Layer 6 of a small transformer language model trained on English Wikipedia (12 layers, counted from 0, width 96).
A neuron's activation on a vector x is SiLU(gate . x) times (in . x), where the dot is the dot product.

Input weights of the MLP neurons that the questions are about. A number n stands for (n - 500) times 0.0011.
n4 gate: 438 481 442 709 500 271 492 679 712 492 715 437 609 488 217 469 351 210 504 670 583 596 474 449 405 398 558 485 634 472 650 349 421 315 306 710 377 281 430 538 492 443 666 260 534 492 545 473 386 518 504 563 478 582 729 539 460 652 645 477 455 472 489 408 281 343 611 637 620 364 428 549 545 282 492 633 272 407 523 594 519 801 664 629 357 453 530 708 433 323 563 445 546 642 496 744
n21 gate: 391 464 541 576 692 450 589 531 594 585 644 449 360 775 388 470 515 458 342 511 312 504 665 573 507 478 309 545 586 220 302 557 387 197 341 585 245 523 477 459 599 489 365 508 707 492 392 404 416 306 363 408 567 557 427 319 302 522 397 433 540 524 585 347 607 362 545 535 383 371 330 449 428 562 559 670 715 470 612 412 598 604 535 710 468 515 294 556 612 552 366 304 821 527 324 413
n22 gate: 287 557 646 351 463 654 283 676 647 640 700 652 257 530 550 334 645 445 417 729 345 446 431 483 770 611 633 616 591 840 549 425 735 577 571 697 466 441 311 641 445 492 585 471 774 483 703 483 411 520 627 466 453 347 338 416 470 755 551 252 398 285 590 438 496 508 504 695 387 496 426 663 646 739 350 552 287 345 446 425 625 644 444 445 381 218 496 504 388 614 470 449 570 735 596 328
n64 gate: 610 647 422 462 668 523 519 490 658 462 500 441 575 577 416 648 433 642 648 328 535 561 642 628 332 580 545 513 497 590 560 617 346 649 627 287 689 457 575 413 566 375 500 715 417 464 545 569 520 618 428 569 512 638 374 490 277 356 362 612 541 510 640 490 462 434 658 487 167 608 389 434 510 424 487 484 467 477 780 596 613 382 426 493 562 471 604 439 457 671 559 437 516 520 376 406
n68 gate: 610 295 359 690 500 552 430 569 565 369 358 621 196 359 578 449 574 788 559 427 473 414 642 420 677 658 289 527 578 695 615 492 573 540 421 561 230 699 480 695 448 438 661 539 616 520 463 388 468 669 524 388 460 440 420 579 177 550 297 488 289 496 118 449 423 512 551 533 361 404 542 377 845 596 550 496 664 358 613 579 473 473 410 532 807 417 535 586 444 565 496 448 519 307 609 606
n70 gate: 440 406 459 619 449 397 449 565 577 382 712 504 335 377 530 448 533 603 463 449 697 429 445 458 573 790 411 445 278 793 591 489 500 439 323 431 684 477 628 485 466 574 339 732 584 615 864 546 546 389 557 561 675 682 347 534 654 448 318 404 638 602 599 530 569 329 355 348 411 635 797 376 421 453 587 507 271 541 519 342 225 411 492 508 386 466 358 530 511 398 409 580 496 642 461 620
n88 gate: 427 358 427 362 456 563 347 298 618 508 516 426 533 445 658 735 524 405 610 560 544 187 655 322 496 480 553 536 391 314 213 344 421 488 599 420 261 500 795 500 778 496 671 426 436 590 543 388 703 406 252 683 458 571 633 398 702 710 426 439 424 474 227 435 496 566 467 415 432 608 240 416 569 754 572 335 496 455 565 210 453 738 479 392 634 562 572 528 230 500 562 621 512 307 621 377
n109 gate: 416 610 772 524 426 509 554 729 530 554 455 657 420 380 525 666 355 142 542 648 406 154 761 662 582 562 442 595 359 375 263 567 614 393 327 431 504 492 302 641 606 641 573 534 442 492 535 474 359 464 441 397 332 483 654 504 711 876 445 521 684 553 376 446 578 619 487 330 378 586 295 369 713 427 573 597 658 332 234 456 613 384 652 538 597 601 651 571 548 418 453 598 230 706 256 483
n123 gate: 467 563 451 528 344 450 637 559 234 629 895 649 545 445 289 678 354 317 463 248 600 622 651 562 336 644 260 565 549 470 584 541 599 150 562 420 563 624 627 468 400 443 609 594 532 553 535 463 425 371 670 442 676 533 425 643 529 367 711 443 536 995 400 488 508 446 626 292 428 520 424 532 548 290 548 280 517 574 468 595 441 464 330 297 332 582 460 537 254 344 488 629 629 500 637 561
n134 gate: 504 698 372 318 484 545 244 661 699 390 676 238 621 669 353 580 317 724 704 563 794 412 500 455 370 421 348 607 524 413 480 419 422 533 456 632 586 589 782 428 610 488 303 552 445 584 458 484 867 730 565 557 777 333 410 420 438 417 626 603 504 496 575 671 626 354 416 333 421 563 476 304 262 403 539 515 484 536 464 364 465 563 550 398 657 544 484 768 381 461 537 623 421 327 400 625
n154 gate: 582 471 377 410 493 515 419 500 523 434 471 471 643 173 548 389 315 466 522 665 661 489 679 390 210 452 411 633 596 400 661 406 395 473 466 550 565 462 414 548 447 467 439 436 438 437 825 504 553 482 716 439 497 645 290 740 327 733 447 285 307 457 629 330 445 451 362 535 671 577 305 569 357 464 485 655 569 687 485 421 500 459 368 314 555 602 562 194 496 617 284 573 578 366 382 560
n177 gate: 595 323 515 779 507 402 478 873 437 590 422 482 519 437 538 69 459 632 728 582 467 462 730 380 343 537 428 526 628 264 753 443 252 434 638 332 504 666 752 485 496 485 453 534 481 671 488 454 550 515 488 255 386 481 426 344 422 421 550 613 611 540 332 519 534 419 443 452 397 641 306 519 480 552 511 628 442 576 629 371 658 353 504 342 564 450 660 732 478 560 519 414 459 457 573 534
n190 gate: 445 332 621 397 453 504 583 652 599 268 702 419 478 474 420 471 522 466 434 478 608 489 618 451 514 562 529 678 478 572 658 674 568 695 329 424 481 354 574 704 534 416 553 441 771 566 746 579 732 489 575 519 469 575 571 389 538 515 701 438 475 566 308 635 648 231 669 515 611 572 673 665 551 443 529 238 504 614 719 297 461 547 328 526 504 415 252 504 207 381 470 523 613 440 447 526
n195 gate: 462 761 485 340 515 311 587 587 592 549 530 714 632 551 573 450 302 496 584 557 470 504 567 500 349 371 328 549 378 262 432 504 750 672 791 468 516 500 542 500 469 702 732 596 530 546 704 406 551 526 617 563 622 610 480 500 512 602 777 561 594 532 519 325 323 484 669 372 181 707 349 474 394 493 455 352 425 473 523 639 537 413 544 363 431 798 583 320 592 790 418 339 378 417 496 400
n199 gate: 592 472 633 283 492 427 647 341 625 455 488 468 613 556 628 620 508 674 52 369 642 529 504 640 573 463 367 607 401 448 472 421 346 458 378 350 607 702 605 702 551 711 662 801 696 591 421 555 508 655 437 432 504 542 606 304 320 426 306 545 691 469 455 179 410 623 645 509 500 781 529 553 531 553 480 300 530 396 574 575 512 537 189 661 254 580 561 421 544 602 259 640 797 449 293 475
n208 gate: 481 398 287 358 561 548 691 628 528 664 530 724 637 432 504 357 654 571 399 656 553 647 549 516 610 378 504 677 638 428 530 555 198 377 594 664 687 484 590 731 370 442 305 414 473 593 220 433 559 352 547 468 496 397 508 446 472 324 583 323 504 680 431 558 504 465 457 411 496 272 546 508 611 409 492 679 21 286 492 438 680 446 673 335 619 633 561 368 619 451 472 381 638 667 418 519
n217 gate: 700 597 443 431 371 676 496 566 618 584 221 709 669 441 550 344 535 493 521 524 577 482 420 717 371 507 404 652 387 496 472 418 500 569 557 584 387 214 439 270 558 613 489 611 272 564 621 388 605 473 493 413 363 482 671 572 361 239 399 351 653 440 546 511 395 609 290 470 515 528 696 587 383 531 611 531 329 575 571 387 724 475 663 446 692 500 779 521 548 472 598 445 518 566 527 453
n247 gate: 549 531 411 414 500 716 381 279 232 412 643 372 476 471 552 665 360 401 411 393 555 601 536 611 444 536 347 504 484 646 670 321 650 459 639 396 542 529 366 616 348 576 571 329 603 625 243 331 636 519 463 351 545 385 595 585 279 556 689 444 528 645 480 488 480 323 714 323 227 551 460 433 418 323 413 465 508 601 291 822 449 384 407 225 483 651 662 306 252 496 755 587 304 388 771 614
n255 gate: 636 559 504 562 437 174 321 622 448 595 252 572 299 324 475 422 624 525 393 707 448 710 479 268 724 486 464 461 518 640 549 719 385 464 442 621 570 609 676 323 431 362 665 658 553 586 466 576 529 688 583 536 590 504 383 693 434 408 496 394 423 523 468 638 545 565 667 232 400 776 465 451 640 660 444 363 515 493 500 519 652 468 522 500 424 406 353 511 384 497 377 522 550 511 527 389
n4 in: 504 482 588 412 364 508 396 500 523 424 468 472 618 526 485 184 261 440 730 529 378 701 543 344 518 338 533 594 402 353 489 500 461 287 452 541 436 596 511 333 597 504 665 375 769 704 492 630 489 350 322 410 373 597 664 562 331 670 359 602 682 639 558 627 446 389 631 683 754 550 482 354 422 649 368 511 511 335 634 512 344 688 504 474 573 533 461 602 703 471 429 526 605 436 717 529
n21 in: 210 535 511 420 430 210 511 385 522 535 605 524 568 706 454 514 546 471 393 598 528 400 528 565 591 613 664 702 546 530 497 626 615 383 572 404 375 540 518 429 445 361 247 403 535 282 485 369 522 366 489 230 460 387 463 414 209 373 515 447 451 760 680 440 532 304 685 619 519 427 458 441 523 695 469 655 767 439 614 538 410 458 712 678 538 724 518 468 497 658 551 416 468 456 531 425
n22 in: 429 589 646 391 496 363 537 504 643 479 541 412 534 242 508 624 508 768 392 369 390 446 211 458 373 685 338 810 475 405 598 479 358 347 736 599 453 530 584 454 216 347 509 571 200 275 566 373 653 464 403 423 535 411 316 642 337 512 420 206 459 425 533 202 623 424 721 570 444 537 430 635 558 488 268 645 351 521 355 832 532 773 687 373 513 622 386 350 532 504 445 500 281 449 376 529
n64 in: 690 616 500 578 448 569 451 707 515 483 648 622 528 297 406 461 476 582 356 562 559 395 562 443 541 597 514 371 514 533 589 606 589 640 486 554 565 475 369 643 328 570 637 758 396 363 649 410 403 618 597 576 510 615 262 412 348 364 343 601 369 478 705 674 586 425 637 298 365 693 503 307 485 548 572 432 705 504 542 436 500 361 449 632 765 482 424 743 507 714 411 558 357 467 375 433
n68 in: 653 723 370 496 601 520 421 484 480 270 444 529 569 402 736 675 143 687 393 316 683 351 515 593 906 425 580 640 549 706 403 519 634 375 531 516 304 434 666 557 434 492 551 554 410 584 439 730 636 500 387 469 676 609 563 565 433 587 628 473 593 557 647 379 346 675 454 628 556 493 444 721 597 530 713 485 465 665 614 476 467 405 536 446 403 357 286 531 383 376 438 292 549 571 427 569
n70 in: 243 314 508 304 594 461 594 702 333 368 399 386 392 843 709 645 736 660 752 474 440 446 526 375 372 609 596 447 561 448 481 566 317 543 473 476 551 348 365 576 297 275 351 508 598 588 512 399 340 496 504 657 568 480 676 550 393 602 504 336 646 629 251 633 628 597 630 656 588 541 500 335 581 317 743 563 512 669 595 585 455 417 392 597 622 519 477 665 408 481 344 629 584 358 577 450
n88 in: 542 790 443 716 507 457 231 265 555 679 496 485 508 734 530 447 267 400 364 526 563 443 297 623 407 582 474 511 534 249 526 603 478 372 420 465 539 358 233 594 307 459 376 599 716 417 404 492 485 594 596 248 653 554 376 641 316 425 577 485 333 468 601 440 377 377 674 405 476 552 288 289 488 463 574 540 496 382 624 319 349 620 520 454 560 603 533 466 424 511 619 415 511 224 446 271
n109 in: 618 282 614 431 814 403 457 443 516 628 446 576 369 476 610 512 441 729 398 310 403 307 415 452 651 457 417 414 700 443 334 468 297 560 508 317 459 512 651 449 737 371 387 500 368 504 651 259 793 356 460 242 518 504 552 452 691 609 460 339 527 579 484 437 438 532 531 615 623 589 457 384 517 415 442 572 879 488 716 596 710 723 541 392 337 500 566 476 689 597 440 371 653 549 311 270
n123 in: 488 418 432 604 524 590 583 541 687 532 418 315 452 331 273 739 615 663 476 716 641 460 590 378 307 323 616 405 393 533 555 742 192 418 742 319 496 362 613 345 488 420 557 311 409 440 453 622 504 699 598 570 654 467 676 363 376 405 585 564 543 399 516 599 441 382 340 492 488 551 398 680 763 328 367 592 660 797 576 394 496 548 567 561 623 435 308 780 462 559 346 680 321 364 324 395
n134 in: 514 547 473 600 544 437 662 401 418 781 833 378 403 627 667 585 371 490 452 460 379 616 607 434 402 527 418 639 524 241 379 469 614 440 396 482 419 458 559 449 727 541 655 579 513 665 365 353 455 543 420 623 481 514 654 593 486 575 462 500 389 685 699 429 265 472 384 682 457 507 540 369 420 440 627 335 602 479 377 456 527 649 636 545 315 434 332 500 503 399 472 591 694 489 451 662
n154 in: 586 403 404 521 493 570 700 268 541 412 483 370 622 372 390 351 419 507 461 447 409 297 590 496 461 528 351 281 436 614 657 572 528 496 414 482 643 399 353 504 279 514 423 453 479 521 837 366 420 415 496 500 350 387 617 725 283 500 536 213 469 534 581 390 346 409 457 533 678 402 437 566 742 719 288 435 456 636 585 511 503 606 366 420 281 446 524 358 586 451 370 683 610 485 469 403
n177 in: 481 608 474 582 297 458 555 485 251 690 587 447 534 397 643 478 306 338 589 565 558 592 601 417 456 602 415 526 661 397 645 440 460 523 489 569 724 406 444 375 541 562 344 370 660 445 445 564 410 475 620 186 614 658 409 656 485 313 676 294 522 317 533 383 337 308 478 346 404 790 173 569 414 432 457 625 383 493 581 394 525 354 512 470 649 519 507 570 404 620 639 576 511 352 333 273
n190 in: 561 417 561 290 560 599 584 533 641 437 448 335 619 452 465 688 599 525 397 496 339 418 260 438 486 521 482 567 496 330 678 504 344 336 277 699 544 482 421 504 656 649 350 382 268 600 227 511 380 521 413 482 540 460 405 446 467 553 272 613 423 654 489 659 434 667 400 571 630 549 395 353 489 643 451 318 453 557 645 583 707 285 630 511 640 493 517 532 596 455 239 500 546 273 438 615
n195 in: 554 201 873 597 496 449 462 500 548 420 428 637 554 330 443 668 534 520 535 262 485 389 477 477 474 424 454 435 428 647 429 554 522 512 333 591 445 543 500 534 637 374 362 558 334 412 398 477 430 647 871 512 215 316 453 465 548 542 332 580 500 472 473 694 312 523 396 344 644 523 659 470 508 680 492 407 642 234 416 602 269 588 348 735 610 333 587 435 544 632 770 646 405 528 618 550
n199 in: 689 545 619 712 368 571 694 412 420 572 398 448 543 559 420 534 412 339 219 432 406 715 602 422 682 515 462 542 664 691 304 616 650 606 302 508 377 441 705 500 571 573 753 349 614 565 431 327 516 448 512 453 583 582 362 643 385 588 539 362 237 443 322 496 428 234 477 496 612 560 489 474 676 459 335 418 583 539 600 717 545 599 392 437 357 446 553 438 659 179 492 772 718 567 507 636
n208 in: 555 504 394 398 392 327 226 362 419 423 558 425 559 427 578 504 139 281 500 481 596 473 469 568 512 481 238 578 593 557 588 256 500 608 295 544 584 603 496 512 580 348 255 614 635 692 238 456 683 522 512 416 368 572 532 123 536 442 560 547 450 335 512 244 458 703 602 418 366 523 619 630 488 511 538 451 328 504 290 579 644 535 174 472 724 366 611 387 492 615 528 336 333 508 489 366
n217 in: 294 497 462 769 557 690 345 397 440 642 470 691 524 352 701 568 534 360 449 460 584 456 460 402 678 729 394 534 425 528 480 334 453 542 462 553 423 364 162 588 737 558 451 500 369 418 555 305 695 352 636 370 490 343 567 603 677 524 486 374 517 529 351 497 453 406 568 525 578 383 399 540 540 650 487 589 525 459 398 351 341 469 525 479 456 438 507 452 536 379 434 223 429 359 543 524
n247 in: 407 493 375 507 486 617 416 570 537 655 622 572 425 276 458 631 486 540 443 581 395 418 382 370 280 465 532 564 507 555 451 450 618 435 658 250 555 634 611 454 551 433 460 482 577 564 232 536 438 609 464 485 583 613 482 697 617 556 522 659 497 252 353 599 524 572 695 548 433 612 612 284 523 268 361 706 351 268 581 364 386 451 385 279 345 363 577 689 575 587 529 369 641 222 500 579
n255 in: 277 585 358 479 418 545 471 402 417 313 511 353 441 496 311 373 467 533 391 400 589 562 382 481 289 417 304 493 312 474 350 493 560 519 426 654 481 248 335 696 478 543 526 247 557 420 639 407 667 556 611 351 613 459 466 489 515 587 322 547 539 442 583 475 643 648 424 477 462 621 357 336 787 358 568 560 414 540 504 388 705 612 686 418 334 371 482 300 451 210 411 440 319 489 713 507

Each question shows a token from some text and the vector x that enters the MLP there. A number n stands for (n - 500) times 0.0081.

"/": 440 820 531 433 542 357 516 386 446 471 356 598 555 405 484 624 512 528 574 369 467 419 528 612 445 416 464 401 588 355 560 422 554 539 444 619 378 267 608 655 380 367 662 442 522 406 314 647 721 583 574 469 587 562 434 517 380 475 485 637 484 595 681 375 560 470 340 505 585 503 718 327 388 386 392 530 737 386 649 258 469 286 501 487 467 409 606 610 535 431 466 629 379 369 544 494
Which of these neurons fires most? n64

" E": 564 655 527 580 595 402 519 504 450 538 472 468 388 475 375 417 554 415 616 458 409 426 142 359 515 529 469 482 511 335 459 408 348 706 420 624 463 318 533 548 418 463 496 356 477 379 399 595 663 483 513 693 526 693 462 375 467 249 459 430 560 571 442 466 664 494 425 562 562 385 573 442 434 545 483 475 550 403 399 351 574 410 428 428 287 309 445 614 587 375 493 724 393 509 608 456
Which three neurons fire most, strongest first? n255, n68, n21

"22": 518 610 374 391 416 392 482 359 377 391 478 644 405 624 653 521 553 354 551 458 518 480 441 445 540 548 567 532 464 474 488 374 603 439 525 551 372 309 779 566 459 460 258 498 574 478 363 692 538 609 456 429 489 462 354 325 428 516 314 565 609 644 668 443 603 456 353 536 613 284 666 611 488 570 441 636 472 544 488 265 345 385 431 456 334 508 581 496 495 589 549 716 320 477 614 414
The most active neuron and its activation: n109, at about 0.52

"ed": 483 580 430 416 615 413 563 409 488 506 467 470 427 620 525 462 477 390 448 452 586 402 524 162 504 684 581 359 694 387 427 575 772 695 521 703 310 503 525 626 521 437 448 451 444 458 372 541 423 677 565 518 467 412 424 632 440 376 537 543 727 650 437 412 482 327 358 554 451 309 620 378 387 393 617 494 551 356 560 367 586 449 488 293 223 354 475 543 564 590 493 515 454 295 433 478
The most active neuron and its activation: n134, at about 1.6

"–": 417 710 547 458 489 329 492 485 409 424 368 527 443 432 458 486 638 466 530 336 431 504 549 590 413 424 517 466 488 341 624 433 472 574 417 561 320 261 641 549 355 401 680 570 483 448 267 598 668 479 611 475 546 624 310 651 441 363 315 628 637 632 560 358 560 547 384 590 576 477 635 613 505 287 412 546 592 457 687 374 477 335 484 417 385 408 580 504 462 475 536 746 386 452 486 562
Which of these neurons fires most? n123

"est": 510 451 528 547 549 437 488 314 270 430 358 575 325 343 422 449 446 518 358 454 591 396 470 343 592 516 647 556 480 563 471 322 577 630 532 535 442 490 607 549 364 437 355 340 329 385 371 483 424 493 584 635 801 587 404 456 441 442 418 412 523 594 583 537 301 299 506 617 444 457 597 462 393 479 609 437 597 272 482 475 748 432 568 367 303 454 413 576 603 635 709 518 359 453 551 550
Which three neurons fire most, strongest first? n247, n68, n4

"air": 575 526 410 532 633 380 611 479 378 423 452 546 469 291 361 638 407 402 409 428 337 451 449 379 631 471 601 501 552 355 441 357 433 565 630 606 483 364 483 529 323 421 562 422 362 305 462 548 561 588 548 705 606 625 275 402 355 367 434 369 728 581 376 312 471 591 397 603 692 498 475 549 433 459 510 554 641 380 566 306 584 468 483 295 427 518 475 563 703 477 515 584 362 637 452 405
Which of these neurons fires most? n154

"en": 585 647 460 517 641 414 442 354 476 486 239 394 394 529 487 429 501 252 374 500 516 468 493 371 591 453 516 365 437 429 482 383 443 528 508 705 434 384 484 542 460 416 682 529 282 584 336 508 490 579 650 523 624 494 500 389 498 435 505 512 534 497 503 421 527 266 502 615 504 524 512 364 162 418 522 498 700 203 522 399 522 544 400 332 343 326 522 573 612 384 660 537 484 567 372 556
The two highest activations, in order: n134, n70

"b": 573 455 525 435 636 516 431 309 447 479 395 666 397 223 477 392 578 396 519 689 481 439 571 402 711 399 447 451 256 449 403 493 489 769 283 811 366 455 520 437 327 476 606 195 457 566 427 577 614 643 623 677 433 539 404 389 557 467 389 506 554 547 348 588 440 389 499 503 509 533 564 435 379 618 596 542 498 318 552 544 546 494 434 376 258 344 519 660 460 510 627 554 412 295 439 514
Which of these neurons fires most? n255

" A": 647 624 388 565 619 274 506 410 420 463 470 559 475 466 330 564 483 388 623 449 362 498 157 352 590 422 526 523 373 401 387 451 540 503 583 593 411 391 522 572 453 572 548 418 498 312 433 618 614 554 545 627 483 599 347 454 406 377 544 412 535 552 426 351 616 390 506 531 537 431 704 518 454 475 492 531 513 346 559 368 511 257 450 369 328 263 507 500 609 388 501 692 370 584 419 469
Which of these neurons fires most? n255

" Re": 528 578 634 465 642 536 513 410 394 686 516 527 417 501 344 410 414 338 672 531 475 509 241 360 656 466 412 418 598 318 530 302 533 739 622 627 480 310 401 492 599 470 568 430 453 365 387 516 626 590 489 605 425 575 317 442 314 305 614 424 622 605 536 509 641 450 315 548 569 457 662 395 421 437 626 452 544 328 461 393 474 357 429 289 354 481 522 590 508 456 491 634 408 556 479 534
Which of these neurons fires most? n134

"te": 457 686 355 405 698 280 605 437 451 609 485 421 392 510 417 431 520 361 386 645 530 205 485 405 525 561 482 501 517 346 476 389 423 683 436 672 455 430 560 588 423 397 428 507 399 415 379 588 628 531 511 643 473 525 569 432 534 342 276 521 686 553 427 564 540 343 484 471 666 453 595 478 355 438 466 485 647 290 458 369 555 521 481 262 416 309 562 458 573 552 446 536 389 317 371 617
The two highest activations, in order: n134, n208

" |": 442 509 561 340 357 449 734 398 470 447 304 575 477 526 535 488 572 416 549 426 511 414 467 395 561 578 477 457 498 329 489 369 614 577 586 445 257 296 583 599 463 505 501 543 415 405 289 636 535 505 611 554 571 659 496 602 326 448 336 607 671 577 482 379 661 336 484 538 598 388 617 560 447 495 378 441 626 482 265 430 488 266 398 320 276 457 635 513 550 511 413 610 459 388 516 380
The most active neuron and its activation: n199, at about 0.72

"-": 482 708 636 468 622 363 538 462 359 451 299 591 436 429 365 392 450 477 514 458 427 520 516 514 399 458 461 418 439 329 389 456 504 620 503 564 290 293 638 684 377 515 701 435 476 372 278 670 691 697 568 465 574 562 304 509 513 525 467 488 620 633 666 382 596 510 488 533 440 533 740 408 505 482 484 333 657 493 651 284 633 420 385 400 334 453 488 648 556 390 453 682 460 348 493 520
The two highest activations, in order: n255, n199

",": 461 615 596 369 606 347 597 382 491 539 385 465 432 424 368 437 602 322 471 451 414 434 492 180 577 598 417 371 475 400 452 333 774 603 377 655 363 398 664 543 403 536 449 599 386 463 193 710 599 506 625 559 554 557 418 486 313 514 494 578 705 584 454 408 581 378 437 602 604 509 590 488 440 435 389 608 504 537 459 482 539 457 575 333 327 504 542 487 598 477 426 571 477 437 512 406
The most active neuron and its activation: n255, at about 0.36

"on": 547 525 542 486 621 443 472 463 511 537 402 406 303 527 430 383 514 205 374 508 564 408 491 376 620 574 538 382 582 545 402 519 532 536 359 751 388 486 434 411 298 471 552 449 360 481 329 638 726 589 590 625 471 476 394 307 445 545 496 612 620 544 495 547 472 367 529 601 593 481 537 556 251 467 685 536 651 285 463 395 525 558 425 318 320 362 490 603 687 465 411 524 468 587 335 467
Which of these neurons fires most? n177

" pop": 727 557 539 534 597 403 600 348 443 590 531 598 536 374 518 448 422 395 648 502 538 418 418 306 599 406 462 619 687 353 359 395 626 689 500 706 408 406 400 581 384 426 550 363 449 352 305 567 526 525 599 503 453 671 438 377 464 649 373 475 553 574 618 410 483 501 547 739 630 512 678 525 460 421 613 479 516 552 594 375 448 375 584 366 334 231 626 521 521 548 475 630 441 296 385 519
The two highest activations, in order: n4, n123

" ": 433 583 710 538 433 429 553 482 450 553 498 503 446 386 595 497 613 304 538 489 453 470 455 470 493 463 525 471 439 499 543 412 494 511 523 614 307 402 624 547 428 442 612 443 462 420 293 605 630 571 673 570 559 650 299 537 409 195 367 538 596 537 552 378 700 486 373 627 651 304 789 528 432 465 432 396 581 520 594 358 402 434 529 431 356 476 598 454 491 534 537 782 476 416 450 403
The most active neuron and its activation: n109, at about 0.33

" e": 601 607 566 478 535 523 542 504 448 610 450 540 391 344 351 451 649 596 523 445 422 487 263 259 546 586 415 563 482 443 435 396 377 701 507 600 551 248 549 554 426 318 616 459 451 352 458 544 581 554 661 557 278 515 394 472 449 325 381 503 636 672 547 367 579 472 465 545 660 370 746 603 454 444 528 462 517 398 509 277 579 350 433 525 324 282 460 564 484 471 427 677 407 445 512 399
Which three neurons fire most, strongest first? n255, n217, n22

"er": 525 619 446 461 483 539 555 211 581 475 227 402 443 426 578 469 488 461 490 558 513 465 584 405 635 467 539 479 495 414 518 391 611 749 290 680 336 576 575 638 351 332 554 446 486 371 450 578 510 267 556 538 528 483 405 368 444 454 540 494 612 653 474 458 534 554 491 598 649 463 602 352 216 535 654 297 551 260 487 325 523 441 430 318 389 270 390 493 537 545 638 564 464 470 397 380
Which three neurons fire most, strongest first? n123, n88, n247

" and": 456 561 474 377 545 445 612 392 447 566 311 606 413 499 489 442 572 370 457 495 416 394 417 110 508 538 377 435 438 594 456 453 697 571 375 586 276 330 519 564 418 566 513 642 394 295 277 607 596 526 600 520 425 527 488 497 284 559 399 631 632 576 421 408 415 318 513 525 541 416 657 420 398 564 609 476 585 491 448 429 526 412 425 371 488 469 515 548 520 417 654 628 458 471 433 322
Which three neurons fire most, strongest first? n217, n123, n177

"o": 694 451 605 395 550 504 440 256 391 342 545 627 320 594 264 508 330 385 455 597 444 533 562 375 537 473 509 569 571 382 421 323 517 583 585 637 411 505 439 439 476 465 510 386 397 416 454 557 622 367 590 608 401 541 361 540 366 315 584 563 590 570 374 320 464 355 466 572 443 498 584 571 343 338 396 417 550 332 702 362 469 334 356 504 308 481 587 471 347 413 698 584 433 628 361 609
Which of these neurons fires most? n70

"ell": 529 491 549 526 553 500 549 379 264 545 376 536 298 333 384 662 374 553 414 462 536 415 486 603 519 597 610 502 400 421 540 293 655 570 610 682 457 357 421 479 326 354 512 575 380 538 347 584 475 606 620 635 500 606 303 336 293 425 540 400 501 553 400 431 373 502 578 647 486 502 602 276 450 347 348 368 575 347 638 390 481 384 335 381 365 552 442 585 480 645 525 569 314 476 497 531
Which of these neurons fires most? n247

"9": 518 625 675 575 690 415 483 431 466 386 399 643 325 567 571 495 539 313 485 407 573 481 357 474 505 484 511 485 643 397 492 344 504 582 491 646 294 369 708 507 386 385 396 375 440 634 373 754 518 462 551 567 567 544 428 410 507 435 440 607 560 706 493 511 526 399 452 589 677 367 553 577 456 490 412 469 598 282 636 472 464 448 523 382 285 472 615 438 551 618 481 716 481 472 469 439
Which of these neurons fires most? n64

"8": 396 642 460 409 509 388 378 347 398 391 506 461 434 531 485 571 442 402 542 425 587 385 430 497 604 410 426 476 680 511 378 428 461 617 505 495 411 393 520 643 402 373 435 600 495 622 369 713 449 563 595 524 432 557 332 353 496 497 567 620 463 741 621 646 401 443 352 526 652 410 630 416 308 495 476 493 511 481 485 369 505 464 212 377 340 518 538 475 438 506 619 720 397 361 577 202
The two highest activations, in order: n88, n22

"S": 386 580 587 417 542 191 602 435 321 418 384 611 514 413 430 422 404 514 609 406 472 310 519 528 471 559 390 685 533 444 490 286 517 695 576 553 358 448 443 556 452 443 442 311 428 517 502 658 555 416 597 683 500 558 322 223 401 472 545 427 589 707 384 329 653 499 528 479 542 485 657 502 448 471 467 545 521 336 571 315 352 310 487 429 433 501 471 582 449 487 466 669 412 524 518 702
Which of these neurons fires most? n70

"et": 446 542 498 432 528 626 607 324 306 375 305 575 512 627 478 553 549 463 387 423 540 415 458 466 603 386 579 331 704 447 402 331 465 551 282 526 338 618 540 687 328 464 522 175 304 473 541 635 503 448 541 534 551 585 367 504 427 579 479 455 641 656 444 571 493 376 557 526 446 425 621 410 366 357 460 525 507 433 488 332 561 359 504 306 117 440 550 556 556 669 635 488 658 448 409 610
The most active neuron and its activation: n247, at about 1.3

"os": 435 556 534 398 596 387 562 469 358 371 384 494 399 517 534 518 463 494 371 402 454 361 495 420 489 678 497 603 320 479 688 423 463 552 492 560 347 316 517 463 432 273 499 538 451 492 552 579 545 394 726 599 611 613 380 216 364 458 543 400 722 562 482 479 445 513 313 525 593 411 631 325 358 240 597 427 546 499 687 397 492 409 386 402 229 479 562 689 612 404 488 605 393 445 379 713
Which of these neurons fires most? n70

" man": 605 576 434 536 540 425 474 493 376 587 493 461 491 308 366 485 578 463 610 397 398 496 552 336 739 301 499 262 471 394 504 370 574 809 542 635 476 475 438 542 468 542 463 532 430 450 314 572 489 402 624 582 589 555 429 546 480 416 510 506 829 577 640 423 532 249 452 668 603 554 550 640 295 459 629 335 327 368 536 381 511 474 528 431 249 444 543 581 589 384 499 684 317 409 428 574
Which of these neurons fires most? n21

"ard": 381 570 467 494 520 480 516 385 415 473 448 587 402 422 340 614 450 554 318 439 602 340 407 418 501 451 593 561 647 362 455 389 633 710 629 491 170 432 510 550 222 340 558 402 479 372 259 519 607 404 444 533 550 525 436 231 510 496 390 456 682 590 517 323 388 407 523 672 462 418 597 403 395 433 528 455 559 303 441 306 560 368 527 285 387 531 531 623 523 511 482 469 306 530 386 498
The two highest activations, in order: n247, n21

"c": 464 572 638 320 508 371 548 389 233 627 529 668 415 398 404 333 578 508 572 622 519 307 240 506 481 407 619 527 556 350 548 424 667 382 427 621 394 450 444 319 444 381 686 425 382 434 455 565 429 361 611 564 605 566 515 510 354 459 506 457 357 649 618 357 584 493 577 609 489 393 731 489 398 362 398 436 581 517 430 307 590 366 336 482 400 455 420 593 499 624 596 579 289 419 446 304
Which three neurons fire most, strongest first? n22, n199, n68

" as": 442 517 637 459 549 325 632 413 401 626 471 613 463 499 275 342 550 376 552 522 461 410 511 228 464 567 556 557 490 428 372 546 599 711 515 696 242 364 592 583 403 453 507 689 482 302 183 635 579 482 628 479 389 609 533 371 408 462 500 516 714 567 585 421 521 435 499 594 571 453 729 495 378 437 731 412 441 504 739 339 447 486 465 389 351 452 431 508 599 394 560 570 528 409 401 363
Which of these neurons fires most? n21

" rem": 440 545 577 456 435 471 574 391 380 685 436 634 438 393 598 559 614 254 470 426 387 515 393 435 598 515 469 483 647 343 494 348 619 638 640 503 466 510 496 614 376 555 542 424 365 418 211 574 423 500 610 578 249 576 379 333 445 432 669 442 502 508 451 333 460 585 293 719 474 403 651 446 503 545 486 389 510 346 507 422 513 410 520 461 242 476 510 817 609 330 326 555 490 416 446 516
Which of these neurons fires most? n199